Layer 3 of a small transformer language model trained on English Wikipedia (15 layers, counted from 0, width 128).
A neuron's activation on a vector x is GELU(weights . x), where the dot is the dot product.

Input weights of the MLP neurons that the questions are about. A number n stands for (n - 128) times 0.0039.
n0: 86, 161, 116, 192, 107, 122, 117, 130, 146, 116, 167, 175, 122, 177, 92, 115, 43, 176, 159, 76, 93, 142, 100, 93, 100, 128, 101, 103, 101, 153, 150, 124, 152, 130, 75, 82, 139, 207, 147, 169, 91, 118, 176, 135, 138, 177, 103, 111, 137, 108, 169, 106, 150, 154, 128, 141, 50, 124, 131, 98, 173, 133, 70, 148, 124, 156, 132, 136, 162, 105, 102, 110, 128, 152, 140, 103, 135, 168, 125, 158, 147, 142, 107, 121, 145, 71, 89, 147, 187, 143, 210, 103, 154, 139, 212, 210, 49, 159, 69, 143, 130, 137, 122, 91, 172, 160, 188, 170, 136, 116, 124, 107, 8, 194, 177, 38, 89, 141, 166, 75, 142, 57, 99, 158, 153, 109, 95, 91
n16: 96, 98, 143, 122, 47, 130, 126, 88, 165, 95, 130, 123, 118, 142, 168, 167, 124, 144, 112, 124, 201, 77, 105, 134, 101, 145, 106, 113, 120, 128, 180, 129, 84, 133, 124, 85, 157, 133, 94, 147, 130, 125, 145, 150, 75, 50, 153, 114, 122, 106, 108, 159, 169, 110, 114, 131, 159, 77, 168, 136, 130, 79, 143, 146, 159, 101, 184, 139, 43, 119, 139, 130, 94, 135, 74, 168, 147, 170, 148, 112, 103, 118, 111, 122, 118, 63, 108, 95, 140, 180, 129, 119, 142, 164, 174, 52, 167, 124, 140, 158, 138, 107, 125, 127, 118, 118, 125, 118, 126, 86, 110, 142, 130, 88, 125, 86, 184, 136, 188, 122, 181, 161, 146, 184, 174, 152, 152, 124
n29: 141, 98, 121, 113, 137, 143, 121, 115, 42, 104, 95, 117, 96, 138, 145, 102, 95, 163, 176, 157, 52, 140, 119, 131, 161, 110, 171, 121, 107, 105, 127, 120, 88, 146, 122, 128, 118, 113, 138, 172, 157, 142, 137, 161, 158, 129, 109, 177, 96, 139, 68, 164, 143, 117, 127, 134, 91, 103, 89, 85, 134, 170, 91, 102, 118, 93, 127, 102, 72, 90, 152, 177, 152, 153, 110, 140, 102, 97, 175, 204, 103, 105, 117, 149, 106, 130, 146, 153, 129, 115, 153, 167, 97, 111, 112, 116, 141, 111, 187, 154, 141, 148, 144, 155, 147, 99, 151, 156, 86, 231, 120, 162, 85, 147, 68, 114, 128, 120, 105, 148, 135, 175, 92, 113, 148, 152, 181, 107
n39: 157, 170, 149, 89, 182, 146, 120, 109, 124, 91, 205, 131, 183, 133, 164, 109, 180, 135, 133, 109, 111, 99, 95, 115, 90, 157, 139, 153, 73, 131, 141, 96, 105, 73, 143, 143, 132, 96, 107, 126, 154, 125, 119, 152, 129, 149, 191, 117, 140, 123, 131, 95, 125, 155, 190, 107, 156, 50, 126, 152, 80, 146, 146, 87, 127, 141, 172, 122, 146, 138, 106, 184, 119, 136, 89, 80, 128, 169, 131, 132, 147, 120, 116, 116, 146, 151, 79, 148, 119, 146, 24, 122, 87, 138, 156, 150, 85, 101, 165, 152, 147, 137, 124, 122, 100, 147, 169, 113, 81, 101, 90, 159, 96, 66, 102, 139, 106, 106, 159, 142, 96, 93, 168, 164, 74, 169, 247, 97
n152: 126, 166, 119, 158, 116, 95, 118, 132, 107, 152, 107, 120, 106, 166, 108, 155, 133, 111, 107, 142, 149, 135, 134, 132, 93, 150, 107, 173, 71, 39, 201, 160, 112, 151, 116, 70, 92, 166, 112, 78, 95, 154, 146, 111, 131, 160, 159, 117, 105, 134, 100, 179, 158, 120, 164, 67, 137, 177, 152, 163, 115, 127, 94, 190, 101, 146, 175, 97, 134, 141, 176, 136, 113, 135, 131, 100, 185, 135, 132, 112, 137, 131, 153, 86, 119, 132, 100, 77, 178, 189, 157, 149, 102, 181, 72, 213, 83, 150, 174, 169, 72, 125, 116, 148, 106, 85, 116, 105, 110, 150, 78, 215, 85, 130, 123, 79, 82, 150, 148, 91, 72, 112, 102, 184, 111, 142, 169, 116
n242: 103, 135, 168, 90, 99, 116, 113, 51, 98, 104, 125, 141, 168, 190, 136, 127, 124, 138, 104, 114, 141, 120, 97, 107, 133, 74, 94, 175, 166, 64, 129, 129, 149, 97, 109, 108, 133, 145, 218, 162, 140, 114, 91, 156, 93, 108, 128, 84, 164, 151, 170, 117, 161, 98, 112, 90, 90, 60, 214, 167, 150, 158, 115, 138, 206, 166, 143, 103, 128, 181, 156, 128, 106, 87, 149, 125, 62, 161, 144, 98, 121, 166, 143, 94, 96, 205, 137, 98, 126, 66, 162, 123, 112, 138, 137, 158, 150, 139, 67, 115, 105, 154, 131, 134, 141, 77, 136, 89, 96, 151, 154, 191, 123, 49, 125, 157, 118, 168, 162, 145, 124, 86, 151, 149, 166, 134, 117, 120
n262: 123, 126, 134, 147, 185, 166, 107, 125, 103, 145, 152, 102, 131, 159, 112, 140, 99, 129, 120, 105, 187, 111, 170, 111, 155, 151, 141, 187, 152, 55, 116, 93, 88, 99, 124, 170, 96, 179, 121, 154, 127, 137, 140, 126, 202, 154, 140, 125, 38, 123, 137, 168, 130, 99, 161, 106, 126, 131, 97, 146, 128, 158, 114, 103, 133, 158, 128, 117, 169, 110, 103, 219, 157, 146, 121, 139, 80, 157, 136, 143, 94, 116, 172, 123, 119, 84, 176, 137, 70, 65, 136, 115, 131, 92, 84, 97, 131, 143, 134, 120, 144, 146, 151, 126, 125, 104, 158, 147, 157, 144, 131, 87, 137, 165, 68, 134, 115, 100, 164, 68, 81, 100, 144, 128, 131, 100, 127, 119
n285: 146, 68, 155, 126, 105, 125, 176, 111, 127, 142, 93, 94, 113, 69, 125, 35, 178, 106, 106, 15, 118, 119, 54, 120, 158, 165, 164, 126, 170, 189, 128, 103, 139, 105, 125, 113, 173, 160, 182, 139, 98, 119, 160, 102, 138, 108, 112, 168, 119, 148, 130, 146, 139, 62, 136, 179, 125, 161, 146, 94, 124, 108, 110, 129, 187, 170, 71, 163, 89, 96, 79, 126, 86, 151, 91, 171, 180, 113, 151, 156, 151, 102, 81, 69, 107, 138, 78, 136, 106, 136, 143, 163, 97, 72, 106, 133, 92, 117, 88, 185, 126, 135, 132, 165, 98, 31, 163, 142, 148, 145, 137, 128, 120, 171, 141, 130, 106, 165, 98, 159, 193, 98, 125, 147, 168, 162, 207, 154
n307: 130, 110, 97, 183, 190, 182, 169, 48, 142, 134, 191, 155, 117, 166, 138, 108, 103, 138, 186, 114, 146, 114, 103, 142, 181, 77, 170, 155, 118, 125, 116, 82, 92, 135, 160, 123, 129, 132, 168, 121, 157, 126, 138, 96, 144, 138, 149, 99, 112, 154, 162, 90, 116, 111, 190, 140, 93, 104, 169, 141, 175, 162, 65, 120, 131, 117, 153, 131, 178, 110, 122, 151, 136, 113, 123, 171, 68, 172, 85, 134, 127, 130, 165, 96, 117, 144, 77, 131, 118, 115, 98, 127, 76, 67, 100, 100, 127, 96, 177, 127, 132, 176, 197, 113, 82, 93, 107, 117, 108, 125, 134, 134, 87, 146, 107, 204, 91, 145, 124, 163, 96, 54, 159, 75, 119, 137, 159, 115
n317: 66, 145, 147, 174, 157, 95, 121, 60, 96, 119, 145, 70, 143, 95, 138, 166, 94, 131, 187, 160, 160, 92, 116, 116, 134, 134, 94, 126, 135, 116, 131, 122, 92, 129, 137, 189, 92, 131, 150, 135, 138, 110, 164, 129, 83, 171, 142, 123, 162, 158, 111, 160, 146, 64, 157, 125, 85, 164, 196, 121, 91, 118, 113, 127, 136, 62, 139, 139, 104, 103, 100, 146, 220, 58, 178, 142, 134, 138, 96, 118, 149, 159, 79, 145, 163, 43, 103, 140, 141, 135, 202, 88, 133, 212, 163, 183, 99, 47, 219, 130, 126, 130, 167, 151, 121, 226, 142, 145, 93, 100, 133, 124, 80, 78, 101, 104, 134, 164, 178, 108, 129, 120, 124, 148, 155, 68, 138, 89
n357: 67, 67, 145, 139, 172, 93, 168, 72, 157, 96, 107, 124, 154, 128, 115, 93, 193, 104, 187, 85, 187, 93, 116, 112, 81, 116, 55, 127, 63, 138, 95, 67, 95, 178, 143, 155, 169, 147, 141, 146, 91, 126, 135, 127, 134, 150, 129, 120, 137, 100, 129, 178, 102, 69, 78, 88, 184, 177, 165, 125, 140, 107, 111, 132, 145, 132, 134, 139, 147, 123, 119, 167, 172, 67, 196, 165, 79, 156, 154, 148, 88, 133, 120, 138, 147, 87, 150, 97, 93, 175, 137, 168, 102, 106, 121, 59, 145, 170, 100, 135, 185, 123, 116, 125, 103, 177, 106, 126, 160, 187, 138, 114, 117, 156, 84, 170, 132, 192, 130, 172, 118, 119, 111, 97, 128, 107, 159, 173
n368: 116, 162, 176, 106, 152, 81, 196, 179, 117, 168, 177, 130, 122, 134, 146, 127, 139, 102, 184, 153, 102, 123, 69, 145, 160, 149, 165, 160, 167, 129, 159, 131, 146, 77, 121, 181, 203, 118, 134, 148, 155, 128, 162, 129, 114, 105, 150, 95, 155, 146, 148, 71, 89, 90, 135, 121, 129, 181, 131, 157, 169, 150, 120, 128, 152, 53, 89, 110, 153, 105, 139, 144, 85, 138, 95, 154, 145, 112, 144, 100, 114, 111, 75, 73, 100, 139, 125, 164, 108, 148, 95, 100, 146, 100, 117, 102, 115, 153, 136, 127, 71, 150, 148, 88, 135, 97, 126, 131, 147, 149, 162, 135, 111, 104, 133, 82, 116, 109, 151, 166, 107, 80, 151, 134, 87, 109, 127, 106
n372: 172, 93, 117, 90, 110, 122, 163, 158, 187, 113, 153, 94, 109, 112, 152, 147, 123, 120, 120, 143, 144, 94, 163, 116, 39, 121, 134, 133, 158, 48, 134, 168, 157, 101, 162, 140, 83, 118, 162, 81, 109, 139, 171, 166, 107, 153, 93, 121, 134, 40, 162, 181, 131, 142, 124, 125, 123, 131, 153, 180, 138, 156, 98, 152, 63, 99, 156, 127, 102, 96, 176, 174, 134, 95, 128, 54, 125, 113, 144, 172, 102, 97, 97, 98, 141, 121, 137, 134, 129, 174, 127, 84, 118, 158, 130, 123, 155, 91, 101, 113, 163, 198, 174, 133, 117, 124, 108, 120, 149, 114, 88, 151, 121, 105, 103, 104, 130, 182, 109, 132, 89, 182, 134, 133, 156, 70, 110, 167
n402: 116, 139, 131, 83, 131, 135, 160, 119, 114, 97, 159, 121, 91, 174, 125, 177, 106, 127, 127, 111, 155, 145, 161, 164, 111, 130, 93, 76, 118, 152, 120, 130, 135, 137, 61, 219, 183, 143, 79, 144, 151, 100, 137, 201, 152, 144, 98, 68, 128, 114, 105, 125, 158, 125, 90, 153, 58, 90, 104, 99, 131, 162, 99, 127, 149, 63, 128, 92, 172, 142, 153, 113, 125, 116, 185, 135, 112, 184, 157, 129, 153, 139, 154, 137, 105, 120, 138, 90, 137, 196, 116, 129, 139, 155, 147, 162, 119, 117, 38, 124, 147, 61, 136, 95, 179, 167, 131, 124, 157, 127, 99, 69, 170, 168, 170, 146, 129, 143, 126, 131, 131, 75, 98, 127, 83, 140, 47, 95
n420: 189, 127, 114, 141, 175, 106, 108, 115, 160, 90, 143, 111, 119, 71, 142, 153, 174, 136, 128, 140, 141, 96, 119, 82, 187, 48, 180, 186, 112, 55, 216, 152, 169, 153, 143, 100, 106, 129, 145, 172, 147, 66, 142, 150, 114, 111, 90, 100, 174, 100, 65, 100, 206, 116, 71, 180, 121, 130, 161, 114, 87, 124, 101, 123, 127, 44, 162, 155, 140, 89, 106, 88, 107, 93, 134, 108, 224, 94, 152, 160, 63, 87, 156, 156, 133, 134, 99, 139, 110, 55, 163, 164, 126, 163, 137, 88, 172, 119, 148, 144, 122, 95, 210, 140, 126, 135, 184, 114, 105, 104, 119, 114, 154, 120, 92, 153, 106, 183, 112, 148, 155, 140, 136, 105, 83, 149, 185, 80
n432: 128, 92, 77, 166, 119, 117, 132, 96, 124, 119, 125, 107, 117, 127, 119, 124, 144, 145, 181, 73, 155, 146, 139, 126, 96, 121, 131, 91, 106, 120, 130, 103, 159, 108, 151, 130, 167, 120, 146, 158, 115, 143, 148, 128, 139, 69, 134, 162, 111, 142, 80, 116, 143, 87, 130, 108, 130, 165, 130, 113, 143, 144, 127, 122, 126, 121, 91, 140, 123, 135, 128, 72, 143, 109, 95, 150, 106, 165, 130, 99, 131, 144, 95, 158, 119, 155, 152, 178, 106, 143, 96, 113, 92, 70, 180, 119, 107, 147, 124, 100, 113, 180, 116, 127, 157, 213, 83, 154, 168, 183, 141, 156, 97, 154, 114, 131, 109, 145, 134, 133, 140, 93, 172, 116, 149, 92, 104, 172

Each question shows a token from some text and the vector x that enters the MLP there. A number n stands for (n - 128) times 0.042.

" appl": 150, 116, 156, 102, 123, 116, 133, 52, 169, 135, 154, 111, 150, 126, 100, 84, 130, 120, 128, 172, 153, 128, 145, 88, 122, 159, 111, 91, 142, 180, 142, 150, 163, 109, 123, 127, 125, 109, 103, 102, 118, 108, 144, 127, 122, 166, 150, 147, 130, 105, 135, 140, 117, 104, 123, 77, 160, 94, 133, 117, 195, 112, 138, 127, 107, 151, 105, 127, 136, 145, 98, 106, 157, 108, 125, 129, 145, 131, 103, 123, 75, 116, 130, 136, 164, 145, 112, 150, 130, 94, 126, 124, 148, 61, 92, 138, 147, 124, 166, 91, 165, 60, 89, 157, 155, 93, 167, 156, 164, 127, 137, 160, 123, 144, 144, 130, 142, 120, 168, 164, 122, 166, 96, 154, 96, 143, 62, 129
Which neuron lights up most? n357

"a": 154, 106, 138, 108, 111, 93, 113, 79, 156, 127, 155, 157, 139, 138, 108, 91, 106, 134, 108, 183, 138, 157, 145, 77, 140, 149, 154, 93, 163, 163, 150, 132, 160, 90, 126, 137, 118, 97, 112, 120, 122, 109, 124, 111, 113, 144, 163, 152, 121, 77, 119, 124, 113, 140, 144, 129, 156, 111, 148, 102, 164, 117, 161, 127, 95, 107, 117, 113, 148, 126, 101, 123, 140, 90, 112, 119, 137, 80, 98, 120, 119, 87, 160, 182, 160, 164, 149, 128, 187, 145, 117, 129, 133, 53, 99, 177, 123, 142, 158, 93, 134, 52, 122, 137, 191, 125, 140, 140, 146, 139, 145, 147, 118, 142, 146, 133, 143, 105, 174, 140, 146, 152, 91, 188, 91, 107, 46, 128
The two highest activations, in order: n402, n0

"art": 149, 126, 151, 109, 110, 105, 144, 88, 146, 133, 162, 113, 131, 158, 94, 88, 142, 146, 118, 163, 161, 131, 166, 96, 142, 156, 134, 95, 139, 176, 132, 134, 144, 113, 120, 88, 148, 97, 148, 113, 119, 102, 150, 103, 121, 146, 140, 142, 117, 110, 106, 140, 146, 150, 155, 123, 136, 93, 155, 113, 157, 96, 140, 135, 112, 124, 110, 103, 141, 119, 111, 110, 148, 96, 103, 104, 142, 100, 114, 121, 131, 98, 173, 196, 156, 123, 158, 112, 122, 106, 115, 133, 155, 40, 85, 174, 156, 123, 192, 97, 147, 38, 98, 138, 169, 96, 164, 152, 142, 161, 133, 159, 86, 128, 129, 121, 146, 130, 150, 128, 131, 161, 90, 186, 124, 116, 68, 115
Which neuron lights up most? n29

"an": 158, 123, 157, 97, 106, 106, 137, 68, 129, 146, 142, 142, 140, 142, 117, 97, 113, 141, 124, 169, 144, 140, 134, 83, 133, 135, 166, 121, 146, 166, 157, 125, 139, 86, 126, 112, 126, 112, 135, 120, 122, 101, 118, 119, 97, 153, 162, 177, 125, 92, 124, 139, 118, 132, 110, 119, 177, 94, 137, 107, 154, 93, 152, 122, 102, 135, 101, 89, 155, 142, 105, 101, 152, 87, 126, 128, 134, 98, 124, 121, 100, 93, 141, 189, 165, 136, 147, 120, 138, 132, 120, 131, 146, 28, 72, 165, 138, 115, 157, 78, 143, 99, 146, 154, 181, 105, 160, 135, 125, 139, 143, 145, 125, 123, 144, 138, 155, 125, 189, 135, 148, 151, 102, 191, 87, 110, 60, 135
Which neuron lights up most? n242

"_{": 156, 130, 139, 99, 106, 99, 132, 80, 154, 121, 141, 133, 146, 124, 86, 82, 174, 159, 134, 188, 172, 161, 143, 90, 124, 139, 139, 93, 133, 169, 116, 130, 158, 102, 113, 148, 142, 101, 108, 118, 131, 113, 131, 97, 127, 159, 130, 129, 117, 112, 134, 155, 103, 150, 153, 124, 109, 98, 120, 103, 188, 110, 142, 144, 117, 151, 95, 98, 127, 158, 105, 92, 170, 114, 107, 123, 130, 124, 102, 120, 118, 119, 140, 158, 170, 152, 138, 123, 154, 97, 119, 140, 108, 72, 97, 117, 150, 111, 173, 114, 163, 89, 101, 129, 186, 99, 158, 170, 140, 154, 113, 116, 121, 116, 142, 159, 149, 115, 162, 135, 99, 196, 87, 177, 100, 128, 65, 97
Which neuron lights up most? n402

"T": 163, 117, 153, 87, 121, 98, 142, 88, 122, 135, 156, 126, 141, 164, 86, 68, 125, 149, 120, 180, 177, 137, 129, 86, 129, 111, 144, 107, 163, 162, 145, 156, 185, 96, 112, 142, 131, 91, 116, 97, 121, 121, 109, 114, 101, 154, 155, 146, 129, 106, 124, 135, 140, 142, 134, 115, 149, 98, 135, 119, 164, 116, 169, 149, 101, 121, 90, 111, 125, 147, 110, 104, 167, 98, 139, 136, 136, 94, 119, 117, 112, 105, 159, 142, 147, 132, 125, 140, 142, 110, 135, 101, 138, 39, 83, 143, 138, 143, 140, 105, 132, 91, 111, 127, 204, 110, 153, 169, 152, 153, 150, 158, 98, 125, 135, 148, 161, 108, 163, 164, 123, 134, 91, 175, 114, 120, 53, 102
Which neuron fires most, and how strongly? n242, at about 1.1

",": 159, 131, 151, 110, 109, 95, 127, 71, 140, 139, 148, 148, 143, 149, 101, 104, 152, 153, 121, 192, 150, 134, 162, 76, 140, 120, 149, 91, 149, 179, 134, 133, 135, 81, 114, 129, 152, 114, 102, 104, 123, 117, 124, 115, 140, 154, 153, 148, 142, 96, 145, 125, 118, 134, 152, 123, 124, 113, 137, 91, 168, 114, 165, 130, 101, 138, 81, 113, 116, 128, 108, 100, 163, 111, 145, 133, 138, 109, 88, 138, 117, 86, 152, 147, 142, 157, 120, 129, 145, 123, 63, 142, 151, 46, 85, 137, 164, 131, 168, 112, 133, 62, 112, 137, 160, 104, 177, 138, 151, 144, 118, 153, 122, 123, 132, 122, 139, 147, 192, 150, 114, 153, 92, 158, 105, 102, 64, 117
The two highest activations, in order: n368, n402

"ents": 156, 107, 138, 125, 131, 110, 108, 80, 151, 141, 143, 110, 145, 182, 81, 77, 119, 153, 111, 195, 143, 130, 162, 80, 128, 127, 135, 95, 139, 184, 117, 141, 146, 105, 123, 120, 139, 134, 90, 107, 107, 130, 129, 99, 133, 158, 133, 148, 125, 133, 157, 141, 118, 141, 125, 131, 136, 111, 161, 107, 171, 102, 125, 123, 84, 127, 105, 128, 140, 120, 112, 105, 160, 125, 99, 125, 137, 112, 91, 134, 104, 108, 158, 195, 151, 145, 131, 137, 182, 104, 108, 121, 120, 37, 99, 160, 149, 107, 170, 88, 151, 80, 122, 162, 184, 98, 144, 150, 134, 135, 132, 139, 107, 108, 154, 126, 154, 130, 178, 135, 131, 136, 90, 182, 123, 120, 48, 126
Which neuron lights up most? n0

"eded": 146, 119, 169, 96, 135, 114, 129, 37, 124, 135, 140, 127, 131, 139, 107, 75, 132, 154, 113, 179, 148, 117, 134, 79, 139, 137, 148, 132, 133, 179, 128, 134, 155, 95, 130, 115, 135, 106, 71, 120, 132, 131, 129, 89, 131, 160, 152, 150, 132, 127, 129, 110, 107, 138, 150, 109, 149, 104, 124, 96, 171, 89, 150, 130, 93, 146, 111, 104, 142, 144, 106, 111, 159, 74, 128, 138, 148, 112, 110, 133, 115, 107, 155, 164, 168, 147, 129, 145, 171, 131, 108, 119, 118, 60, 83, 162, 151, 139, 156, 104, 132, 76, 106, 172, 151, 97, 146, 154, 142, 108, 135, 138, 111, 141, 147, 144, 189, 116, 166, 149, 116, 157, 124, 177, 96, 115, 51, 131
Which neuron lights up most? n39

"hen": 170, 118, 158, 117, 143, 101, 150, 79, 135, 125, 142, 127, 136, 140, 115, 107, 122, 122, 128, 180, 155, 119, 148, 85, 122, 134, 167, 111, 166, 147, 128, 136, 125, 81, 115, 113, 141, 115, 140, 105, 101, 116, 123, 117, 91, 172, 147, 158, 118, 118, 136, 126, 112, 130, 118, 106, 144, 78, 128, 123, 143, 78, 170, 155, 93, 119, 97, 108, 145, 131, 103, 123, 162, 107, 87, 125, 118, 127, 117, 146, 117, 112, 134, 168, 187, 138, 123, 107, 142, 146, 107, 151, 128, 15, 87, 155, 144, 104, 172, 96, 143, 77, 134, 150, 173, 95, 156, 157, 150, 139, 145, 135, 139, 139, 99, 118, 142, 156, 176, 133, 135, 184, 97, 181, 106, 102, 79, 133
Which neuron lights up most? n372

"7": 175, 124, 148, 119, 103, 108, 125, 63, 136, 146, 160, 118, 111, 153, 96, 110, 123, 149, 105, 181, 158, 155, 111, 88, 136, 119, 150, 114, 149, 160, 126, 140, 139, 99, 117, 100, 147, 116, 129, 108, 104, 126, 109, 114, 88, 153, 183, 149, 153, 99, 133, 128, 112, 136, 138, 130, 141, 91, 116, 103, 160, 77, 189, 122, 105, 144, 97, 96, 134, 137, 113, 131, 155, 92, 123, 133, 140, 98, 106, 130, 101, 86, 148, 155, 172, 144, 120, 121, 179, 142, 138, 116, 149, 48, 92, 148, 158, 123, 149, 75, 125, 84, 108, 142, 161, 109, 158, 138, 144, 151, 152, 162, 110, 143, 142, 163, 163, 122, 171, 148, 151, 153, 93, 166, 90, 124, 51, 137
Which neuron lights up most? n242

" an": 171, 130, 139, 120, 104, 95, 147, 38, 128, 150, 135, 140, 135, 126, 113, 85, 130, 153, 111, 164, 173, 110, 169, 77, 130, 131, 152, 114, 141, 156, 142, 145, 174, 96, 112, 125, 136, 117, 105, 112, 124, 119, 101, 126, 116, 153, 174, 137, 115, 96, 118, 110, 123, 131, 90, 119, 149, 100, 110, 94, 162, 68, 159, 160, 73, 123, 114, 97, 137, 158, 113, 128, 159, 120, 132, 157, 122, 114, 96, 136, 91, 84, 147, 172, 160, 157, 121, 120, 156, 120, 129, 126, 161, 67, 97, 142, 132, 127, 150, 121, 115, 76, 150, 175, 169, 111, 164, 156, 158, 123, 146, 124, 115, 130, 110, 141, 163, 104, 178, 153, 140, 160, 114, 150, 105, 133, 62, 124
Which three neurons fire most, strongest first? n420, n16, n402

"age": 149, 104, 132, 108, 134, 105, 122, 70, 141, 159, 170, 143, 144, 152, 97, 80, 139, 146, 116, 158, 168, 138, 132, 94, 134, 138, 146, 101, 130, 182, 117, 132, 173, 90, 141, 114, 131, 115, 115, 102, 138, 113, 128, 125, 103, 161, 158, 155, 120, 117, 128, 102, 131, 142, 152, 126, 137, 95, 115, 97, 173, 126, 160, 119, 87, 134, 133, 122, 138, 118, 98, 127, 157, 108, 139, 135, 139, 128, 94, 144, 125, 87, 173, 178, 157, 148, 135, 130, 165, 112, 111, 124, 133, 17, 84, 159, 167, 107, 160, 79, 134, 62, 114, 160, 173, 111, 155, 157, 122, 112, 119, 141, 119, 126, 128, 143, 136, 116, 156, 159, 128, 121, 101, 175, 84, 134, 45, 133
Which three neurons fire most, strongest first? n307, n39, n402

" which": 168, 110, 132, 97, 130, 104, 117, 44, 133, 166, 149, 138, 119, 159, 98, 92, 148, 129, 130, 162, 146, 144, 166, 74, 129, 125, 156, 96, 155, 163, 100, 130, 136, 121, 108, 145, 153, 121, 107, 103, 112, 119, 128, 120, 114, 171, 165, 154, 105, 100, 154, 141, 110, 129, 118, 117, 132, 118, 107, 95, 175, 90, 176, 119, 114, 130, 112, 118, 125, 154, 74, 117, 158, 92, 141, 148, 129, 128, 122, 145, 98, 86, 157, 163, 166, 152, 121, 145, 145, 120, 87, 132, 149, 63, 96, 152, 147, 129, 156, 108, 141, 80, 132, 172, 171, 99, 154, 156, 145, 114, 132, 149, 128, 142, 114, 126, 136, 116, 178, 146, 126, 127, 128, 175, 102, 126, 35, 122
Which neuron lights up most? n262

".": 177, 105, 133, 116, 107, 110, 142, 58, 122, 155, 120, 130, 115, 154, 111, 105, 140, 156, 119, 157, 162, 149, 154, 77, 148, 129, 150, 117, 153, 161, 143, 135, 135, 89, 113, 130, 125, 98, 148, 99, 133, 137, 138, 120, 101, 157, 184, 159, 139, 92, 149, 137, 102, 142, 127, 122, 143, 101, 122, 81, 167, 103, 202, 130, 86, 142, 86, 101, 127, 141, 95, 122, 148, 88, 146, 141, 141, 89, 98, 132, 108, 104, 126, 145, 186, 128, 128, 126, 148, 144, 111, 136, 110, 49, 95, 151, 157, 102, 156, 101, 137, 56, 116, 156, 168, 101, 150, 152, 157, 137, 137, 160, 100, 140, 131, 134, 136, 115, 172, 162, 114, 144, 104, 175, 101, 130, 80, 114
Which neuron lights up most? n285

" and": 165, 110, 142, 90, 124, 94, 105, 50, 129, 144, 149, 140, 131, 142, 101, 91, 150, 152, 138, 189, 150, 129, 173, 82, 148, 124, 164, 109, 148, 166, 136, 138, 140, 86, 101, 107, 146, 113, 97, 92, 141, 101, 117, 114, 133, 159, 149, 155, 137, 99, 149, 123, 126, 136, 132, 121, 117, 121, 144, 88, 172, 105, 152, 144, 101, 135, 110, 120, 118, 122, 94, 116, 154, 115, 143, 131, 136, 106, 115, 143, 113, 101, 167, 160, 169, 166, 130, 135, 176, 113, 81, 128, 144, 60, 70, 145, 188, 138, 151, 102, 119, 68, 108, 135, 154, 110, 166, 157, 157, 117, 145, 150, 113, 127, 119, 122, 156, 134, 172, 151, 117, 151, 102, 168, 105, 122, 60, 104
Which neuron lights up most? n420

" form": 170, 129, 126, 112, 122, 120, 128, 33, 144, 187, 146, 116, 129, 129, 109, 89, 139, 120, 126, 186, 170, 115, 131, 81, 139, 129, 150, 111, 144, 148, 131, 129, 140, 103, 115, 126, 130, 118, 123, 109, 147, 96, 150, 117, 83, 162, 173, 139, 141, 123, 107, 137, 128, 139, 119, 132, 156, 98, 105, 99, 157, 109, 181, 140, 81, 145, 117, 134, 138, 123, 117, 116, 159, 91, 147, 140, 134, 112, 133, 130, 88, 103, 140, 152, 151, 150, 91, 122, 174, 100, 128, 130, 124, 58, 117, 154, 135, 143, 174, 105, 165, 52, 119, 159, 174, 79, 148, 139, 138, 128, 113, 151, 101, 146, 130, 111, 155, 123, 185, 142, 139, 166, 111, 137, 106, 123, 51, 136
Which neuron fires most, and how strongly? n420, at about 0.51

"ces": 160, 129, 133, 105, 127, 116, 132, 50, 142, 130, 153, 111, 137, 164, 107, 60, 143, 136, 119, 190, 154, 145, 141, 85, 150, 111, 143, 102, 145, 180, 133, 145, 152, 86, 126, 129, 137, 95, 116, 96, 116, 130, 129, 115, 114, 152, 149, 150, 134, 117, 155, 130, 122, 119, 142, 136, 146, 92, 148, 103, 150, 99, 159, 140, 85, 137, 108, 135, 174, 143, 88, 117, 139, 107, 116, 141, 149, 117, 94, 134, 120, 101, 157, 169, 162, 148, 115, 142, 122, 119, 128, 128, 121, 42, 100, 166, 148, 68, 182, 99, 159, 82, 99, 144, 164, 86, 141, 155, 138, 116, 139, 150, 99, 142, 135, 137, 144, 136, 164, 150, 123, 138, 90, 171, 110, 114, 65, 109
The two highest activations, in order: n307, n39

"A": 161, 100, 150, 99, 134, 107, 150, 67, 151, 133, 135, 105, 129, 133, 104, 82, 115, 146, 113, 183, 175, 128, 122, 102, 136, 115, 147, 122, 176, 158, 150, 154, 155, 96, 128, 133, 121, 88, 133, 99, 98, 130, 89, 126, 96, 155, 156, 159, 117, 98, 115, 135, 119, 151, 119, 136, 164, 113, 125, 84, 156, 101, 169, 146, 97, 124, 106, 101, 121, 149, 103, 102, 148, 81, 141, 143, 133, 106, 86, 146, 109, 93, 151, 151, 179, 145, 122, 132, 156, 119, 123, 116, 138, 52, 81, 161, 136, 124, 163, 117, 138, 83, 133, 141, 201, 118, 137, 157, 131, 144, 137, 136, 93, 138, 101, 164, 152, 137, 178, 151, 128, 138, 95, 176, 116, 122, 74, 134
Which neuron fires most, and how strongly? n317, at about 0.17

" Hall": 179, 103, 148, 122, 117, 95, 120, 67, 134, 132, 150, 123, 127, 147, 89, 111, 98, 123, 130, 173, 153, 105, 145, 81, 114, 138, 144, 76, 160, 168, 132, 164, 143, 113, 129, 125, 127, 87, 152, 85, 129, 104, 155, 88, 125, 147, 137, 152, 122, 128, 148, 127, 121, 113, 169, 105, 155, 118, 152, 121, 152, 113, 157, 147, 115, 100, 94, 105, 111, 148, 128, 132, 147, 128, 111, 133, 130, 149, 104, 145, 111, 112, 162, 194, 166, 139, 119, 106, 164, 89, 105, 131, 129, 43, 94, 155, 172, 123, 171, 112, 132, 72, 68, 137, 141, 112, 181, 148, 125, 155, 148, 154, 118, 104, 142, 138, 167, 128, 173, 134, 125, 146, 91, 152, 104, 114, 70, 144
The two highest activations, in order: n317, n242

" there": 149, 95, 129, 116, 126, 99, 135, 73, 177, 140, 152, 156, 145, 163, 87, 90, 160, 143, 160, 141, 156, 138, 136, 72, 163, 153, 170, 106, 148, 159, 106, 150, 137, 104, 117, 144, 157, 97, 98, 103, 113, 118, 159, 106, 118, 164, 162, 135, 125, 104, 153, 132, 93, 141, 132, 108, 133, 91, 115, 97, 181, 79, 150, 137, 93, 141, 101, 109, 133, 125, 107, 126, 186, 127, 127, 147, 115, 122, 106, 165, 112, 92, 165, 168, 155, 145, 125, 143, 118, 85, 103, 121, 124, 86, 96, 124, 141, 143, 167, 100, 150, 55, 132, 129, 164, 105, 145, 164, 140, 127, 123, 149, 113, 116, 129, 139, 146, 110, 171, 149, 116, 157, 87, 148, 108, 115, 49, 130
Which neuron lights up most? n262